Layer 5 of a small transformer language model trained on English Wikipedia (9 layers, counted from 0, width 128).
A neuron's activation on a vector x is SiLU(gate . x) times (in . x), where the dot is the dot product.
The model reads these tokens: " |" " Goals" " |" "\n" "|" " " "1" " |" " Alex" " S"

The vector x that enters this layer's MLP at each token. A number n stands for (n - 500) times 0.0067.
0 " |": 430 546 625 548 384 547 562 802 567 508 422 731 695 510 396 652 444 482 523 578 508 611 610 339 641 975 481 512 428 307 628 619 613 367 418 700 424 552 395 271 564 509 505 456 473 433 466 421 294 496 719 597 444 442 623 599 406 516 578 435 544 493 540 383 574 458 480 339 547 569 592 440 358 151 516 594 492 595 483 489 591 661 480 633 477 455 463 382 521 494 821 322 415 428 448 610 346 627 223 541 543 497 530 572 377 515 536 457 392 405 670 566 778 331 507 600 422 452 478 649 357 708 473 541 533 673 604 529
1 " Goals": 543 416 598 395 470 552 730 749 597 365 742 614 640 776 545 489 472 477 696 586 438 572 322 510 677 717 584 499 355 548 582 565 533 501 608 485 435 365 409 469 679 356 521 520 423 468 214 450 219 509 489 512 54 355 656 361 463 606 557 522 532 704 499 555 282 653 524 467 567 648 406 526 346 437 575 571 591 729 440 563 440 722 582 740 564 367 410 523 548 309 430 311 427 383 483 337 559 487 227 421 748 486 423 487 463 797 431 142 374 371 557 602 659 520 425 608 508 584 576 499 614 526 638 597 303 627 376 568
2 " |": 526 454 536 410 517 419 690 677 582 479 494 642 641 621 340 596 594 467 547 733 752 377 556 478 507 607 694 623 548 549 653 669 606 614 554 841 371 533 352 545 433 558 671 474 435 400 302 419 203 390 606 709 305 283 488 402 464 548 551 635 507 601 561 662 709 581 684 524 592 429 354 366 391 338 494 667 560 484 375 461 538 599 642 625 447 556 520 471 486 367 684 321 404 432 559 387 598 735 296 410 669 573 264 612 447 630 404 230 720 418 342 616 318 298 377 623 365 322 553 554 480 752 655 696 479 707 607 560
3 "\n": 449 417 558 532 629 544 775 711 527 396 485 589 631 596 418 526 554 551 438 532 515 488 441 552 474 727 511 540 501 445 495 534 676 493 224 422 496 467 397 465 481 580 653 468 429 630 750 192 333 484 715 610 184 334 596 247 278 579 453 507 618 705 576 622 646 727 447 562 492 591 616 439 330 278 503 611 403 512 453 560 531 620 709 621 524 456 450 337 443 408 723 412 469 531 420 467 608 604 381 464 478 551 170 490 620 657 395 347 509 453 451 438 578 265 391 606 202 275 583 535 607 756 655 602 483 805 468 526
4 "|": 482 462 545 558 485 644 599 798 603 525 452 778 560 480 530 678 577 525 552 574 551 688 540 463 526 886 468 577 534 431 666 587 639 412 442 709 485 489 523 321 587 555 515 568 351 407 621 321 188 329 595 585 544 324 653 612 335 685 448 397 648 472 566 341 542 554 607 496 497 585 527 357 416 267 571 756 492 520 411 485 518 686 495 569 561 460 508 390 595 308 800 347 553 496 406 691 423 627 351 416 461 482 413 484 461 487 536 458 420 477 477 667 682 196 576 562 496 425 513 498 378 753 479 640 418 778 492 435
5 " ": 350 536 632 720 422 534 594 720 576 432 431 663 514 507 526 577 567 690 348 352 575 482 281 383 705 713 385 436 548 528 459 640 536 427 505 358 552 334 328 423 621 475 528 479 416 575 530 301 270 213 527 488 609 313 729 467 360 670 193 583 517 620 640 603 631 549 372 703 591 522 615 564 489 221 450 524 633 463 281 521 434 504 512 401 618 431 514 581 585 437 601 387 581 475 509 528 634 691 155 350 466 616 224 571 557 526 485 326 321 439 420 574 583 278 398 570 292 479 453 405 569 710 724 739 480 684 563 584
6 "1": 200 525 524 541 281 442 435 665 469 392 389 651 517 668 558 677 725 694 402 321 464 458 401 507 546 803 527 409 484 574 600 472 531 598 535 289 514 299 424 376 629 478 511 388 346 714 639 432 400 278 449 545 537 304 877 328 384 667 396 620 374 630 587 484 559 567 422 677 693 585 509 466 418 300 582 570 584 286 404 483 622 604 487 376 655 412 422 490 517 460 437 401 566 474 541 332 669 651 178 355 417 637 337 517 466 317 262 317 330 485 525 551 585 338 362 459 466 390 573 498 650 562 692 786 396 611 638 446
7 " |": 367 372 671 411 375 470 457 673 553 415 452 730 609 590 680 600 605 555 498 598 571 642 464 529 300 738 523 651 353 489 628 645 591 599 587 774 487 492 532 653 585 640 389 630 407 417 561 422 164 226 610 449 486 295 815 593 305 598 468 718 523 505 515 451 592 704 549 642 614 436 530 547 621 380 683 673 556 568 337 525 469 767 358 553 587 568 448 408 569 288 593 511 452 500 446 348 598 663 230 260 439 667 317 333 571 551 495 531 396 406 447 622 620 265 539 577 439 606 548 588 543 783 629 718 483 609 356 591
8 " Alex": 459 399 489 364 445 509 638 653 459 296 591 468 507 349 818 536 593 82 451 539 351 644 546 454 420 749 348 615 387 590 463 452 619 613 496 466 423 515 394 622 413 319 452 592 397 374 582 367 256 498 466 536 397 372 636 516 383 580 445 346 583 555 592 262 737 745 382 469 675 522 421 585 513 610 550 562 657 692 347 517 490 758 681 437 346 368 296 569 667 402 486 387 353 371 379 430 453 353 504 74 585 621 439 525 598 673 262 257 597 337 558 469 670 428 429 541 628 463 501 422 599 661 455 545 523 621 710 648
9 " S": 567 553 542 476 445 475 781 594 613 129 523 637 694 557 492 315 487 243 411 671 517 779 493 506 514 600 718 592 628 527 460 511 614 513 495 466 170 439 589 368 586 312 472 645 558 310 550 378 389 499 227 758 355 382 454 446 557 489 298 320 428 703 572 414 531 596 388 556 612 273 747 648 408 210 503 397 621 414 452 704 334 735 351 539 464 436 476 698 545 435 438 575 594 566 460 451 435 264 361 231 306 620 422 545 501 459 281 343 538 549 465 593 509 227 539 430 637 470 398 388 726 641 596 310 543 514 406 485

Each question shows the input weights of one neuron of the MLP. A number n stands for (n - 500) times 0.00076.

n156 gate: 404 440 742 322 430 497 443 319 483 717 335 629 431 450 415 514 433 454 556 358 491 642 454 533 550 507 553 427 354 480 551 406 589 435 354 533 500 342 558 528 442 485 652 548 618 583 416 485 547 540 439 653 528 350 497 562 686 701 458 468 431 636 461 437 461 338 373 492 491 480 549 474 590 515 514 547 653 589 661 461 509 350 329 456 533 470 527 422 465 588 403 515 622 594 506 381 387 445 553 613 571 489 462 483 486 739 503 473 506 517 355 356 453 357 491 587 532 672 554 520 654 675 561 311 579 439 283 512
n156 in: 728 447 521 518 602 602 466 744 408 530 524 423 604 476 451 417 533 387 658 551 545 213 372 614 491 346 380 561 603 694 494 549 440 533 509 567 506 606 560 428 472 512 344 331 524 345 503 406 624 506 480 462 549 535 428 554 375 419 527 550 430 581 531 599 414 647 581 448 469 500 647 500 420 603 494 497 341 453 359 385 430 428 432 563 415 399 481 465 539 378 530 560 628 494 614 637 657 685 412 409 555 491 464 586 594 247 290 540 600 471 491 581 698 491 547 708 450 726 371 542 369 444 524 479 482 472 608 589
It fires most on token 6 "1"

n140 gate: 426 653 517 687 614 744 440 457 455 618 595 747 443 665 695 462 465 500 593 506 490 647 661 470 261 541 435 650 497 360 525 585 588 533 621 507 493 392 371 509 363 523 454 567 572 543 606 588 579 405 442 434 655 626 429 488 468 717 602 330 579 360 360 426 483 540 550 438 553 349 669 535 523 329 484 549 519 618 529 379 212 552 360 451 503 742 379 449 464 400 445 481 748 715 541 540 462 532 497 507 614 506 565 378 402 481 609 670 574 578 393 500 516 342 465 448 682 574 361 455 503 414 646 377 445 463 323 426
n140 in: 636 433 462 606 712 517 556 313 649 682 410 467 395 582 546 699 564 311 503 660 697 599 527 451 420 403 516 480 657 443 470 513 486 601 667 538 525 401 601 639 522 421 765 584 407 483 453 410 566 522 445 580 395 583 532 703 524 468 685 568 573 533 641 560 412 490 606 595 476 717 746 453 568 365 428 576 414 655 725 414 334 603 440 462 319 511 316 588 606 348 569 308 503 596 199 368 608 534 330 450 596 575 480 357 520 476 450 486 359 392 415 363 661 429 409 412 665 374 600 330 330 534 609 392 510 440 595 422
On which token does it fire most, and how strongly? 4 "|", at about 0.75

n84 gate: 604 465 742 494 599 548 334 472 450 616 518 513 318 455 526 577 337 536 324 577 637 246 488 485 524 462 422 407 416 293 520 520 442 470 520 420 469 509 526 680 616 437 620 599 536 503 574 469 494 437 438 500 725 576 613 566 366 600 555 455 629 532 528 519 596 383 390 509 801 336 429 506 616 375 517 588 413 447 485 412 424 572 408 440 360 472 572 533 422 503 379 554 276 621 494 488 375 644 515 227 541 572 369 443 468 500 459 522 417 514 385 647 600 687 373 491 397 422 606 440 468 520 437 500 635 429 587 607
n84 in: 619 456 469 623 572 562 671 621 580 376 500 614 429 525 546 376 343 649 412 489 475 489 486 368 694 363 476 487 519 697 646 592 531 559 281 671 483 610 627 433 288 438 506 420 405 472 613 459 446 532 566 484 610 667 515 569 494 453 645 550 552 373 532 405 310 440 605 564 574 514 527 533 575 537 455 689 546 519 626 616 542 492 460 522 528 551 572 426 558 565 702 508 395 441 478 455 508 328 458 520 413 633 503 547 541 495 442 643 468 503 244 455 567 491 544 489 673 542 429 492 568 639 567 506 467 385 489 533
It fires most on token 7 " |"

n52 gate: 645 487 441 538 609 476 594 559 448 562 513 646 355 710 586 565 565 562 570 537 474 660 531 416 489 494 490 500 342 546 429 599 437 479 362 476 597 500 585 452 705 447 527 476 455 418 529 728 487 497 554 482 603 497 593 618 526 471 585 635 526 608 641 538 470 395 454 613 484 484 544 503 503 404 410 463 361 387 564 325 489 426 478 431 519 761 533 500 351 497 487 608 487 505 454 321 557 560 359 577 531 588 440 456 531 490 544 662 410 585 383 424 616 484 446 550 505 445 362 471 433 483 510 371 526 635 314 518
n52 in: 377 340 603 439 506 589 654 476 535 605 601 383 603 320 491 477 392 518 472 599 521 192 444 479 536 567 579 318 619 480 569 546 482 302 511 485 524 540 396 591 411 666 301 518 423 413 351 500 542 419 592 446 551 426 321 537 415 418 431 450 434 510 552 448 579 597 457 491 406 459 372 468 477 611 633 368 637 366 364 730 413 488 682 411 569 418 359 389 577 603 559 547 409 565 529 497 465 503 545 528 353 489 544 518 581 480 466 442 432 562 735 550 369 598 515 579 413 656 529 606 448 510 441 805 503 570 543 389
Its three highest activations, in order, are on tokens 9 " S", 5 " ", 1 " Goals"

n46 gate: 414 473 394 479 310 236 603 636 442 753 528 567 535 455 460 500 442 599 281 530 689 604 401 425 490 232 417 520 444 456 436 571 552 504 377 232 389 468 510 477 581 674 525 432 434 504 459 732 598 525 630 530 447 426 344 622 328 359 525 473 409 388 582 482 432 688 650 543 804 479 483 316 503 321 629 251 293 527 490 497 524 531 429 469 373 415 375 753 604 356 549 490 507 497 622 412 404 724 577 384 355 576 565 445 425 432 569 415 586 685 400 614 458 435 537 424 377 555 351 414 352 385 497 758 431 625 429 582
n46 in: 581 488 729 659 572 484 629 441 650 541 459 659 319 462 576 581 444 619 615 371 472 441 597 477 656 367 566 354 497 472 225 503 328 545 461 603 441 595 320 592 651 731 635 503 525 490 606 427 666 530 562 681 285 488 487 476 572 485 497 572 361 602 611 578 614 545 326 636 461 541 320 447 522 365 542 551 652 633 590 487 420 547 435 437 362 558 471 584 667 631 437 645 428 487 407 587 616 519 455 540 515 585 308 657 401 559 450 490 527 449 288 503 690 706 559 447 488 613 528 660 466 584 582 590 475 480 516 506
It fires most on token 5 " "

n160 gate: 546 415 600 678 420 683 624 390 548 563 334 565 500 598 494 412 480 631 522 453 638 536 357 453 398 490 525 478 624 474 444 542 541 319 536 476 512 518 730 503 579 280 588 479 653 307 594 527 445 385 630 291 464 439 609 472 483 511 620 537 427 478 473 441 381 468 414 508 476 783 497 656 574 670 486 585 467 622 650 354 576 390 373 509 538 349 506 580 322 606 422 512 477 566 542 380 494 489 465 473 422 569 589 474 396 594 515 565 552 434 390 390 451 470 574 552 554 486 289 549 385 577 393 565 434 479 604 414
n160 in: 409 471 406 476 682 682 378 641 574 553 386 401 430 440 434 673 471 426 611 503 405 488 476 586 497 588 463 575 417 515 339 393 536 467 640 646 659 432 562 428 522 452 479 430 619 575 347 394 394 647 730 607 500 442 332 514 630 406 506 532 607 500 482 534 380 454 646 434 378 476 521 623 627 440 571 551 532 655 488 557 401 470 637 362 485 433 346 524 444 733 437 705 541 473 445 558 638 429 476 422 439 577 373 494 599 576 547 503 526 671 448 518 395 204 535 527 365 390 355 462 442 451 423 686 506 478 647 423
It fires most on token 9 " S"

n24 gate: 661 534 695 465 429 514 617 524 500 472 575 650 447 403 566 497 396 480 593 595 477 804 534 523 566 438 443 445 500 506 536 630 512 529 522 617 556 393 698 500 605 417 550 427 405 428 506 395 575 653 492 325 423 481 646 503 528 410 442 506 497 574 544 429 473 523 459 593 445 531 649 410 375 381 612 503 403 360 601 555 578 491 330 758 509 471 464 444 474 384 382 606 625 572 503 483 673 543 436 754 614 519 366 449 447 615 491 691 527 467 580 503 480 497 607 358 387 602 520 531 547 415 220 591 552 476 550 500
n24 in: 462 618 446 359 527 424 521 533 382 575 532 459 455 593 339 275 774 506 598 536 416 548 641 557 535 304 559 503 575 380 562 407 518 447 581 527 488 488 447 545 686 573 485 668 567 435 659 546 503 491 505 573 433 390 485 458 413 554 657 661 548 636 428 554 578 449 390 313 527 607 420 592 659 467 520 612 551 649 377 326 450 328 518 468 553 473 379 494 453 537 509 576 558 576 429 387 460 564 388 558 523 425 529 671 594 575 427 389 606 327 699 561 567 452 474 468 491 268 400 471 654 371 413 572 509 602 626 618
On which token does it fire most, and how strongly? 1 " Goals", at about 0.45

n41 gate: 538 584 415 409 532 461 472 628 451 339 497 494 651 334 605 508 618 634 484 553 547 383 552 583 475 478 550 455 596 467 516 438 385 531 476 497 360 546 503 546 401 620 545 776 603 567 415 436 433 532 557 683 447 468 430 352 470 477 562 464 600 449 471 420 463 455 460 622 562 522 544 434 434 615 553 357 543 503 652 559 548 425 591 558 624 384 603 678 616 554 572 503 426 672 457 641 297 500 514 770 465 537 539 560 351 467 312 417 534 410 592 519 595 575 563 415 530 500 657 398 451 460 572 469 703 423 463 654
n41 in: 369 351 558 617 472 429 401 378 537 529 424 436 500 651 550 444 305 567 539 477 406 517 553 436 609 392 410 505 435 627 497 398 565 645 606 384 561 405 651 609 421 551 517 525 492 530 513 588 352 605 518 500 412 631 675 546 414 490 519 695 521 430 461 575 419 685 432 472 577 650 455 559 401 434 505 585 503 418 458 478 492 530 464 522 552 483 430 524 371 495 345 516 551 408 664 398 433 650 319 412 416 557 618 337 521 349 588 381 585 590 478 416 465 528 487 599 604 497 445 567 579 572 487 406 495 628 328 326
It fires most on token 4 "|"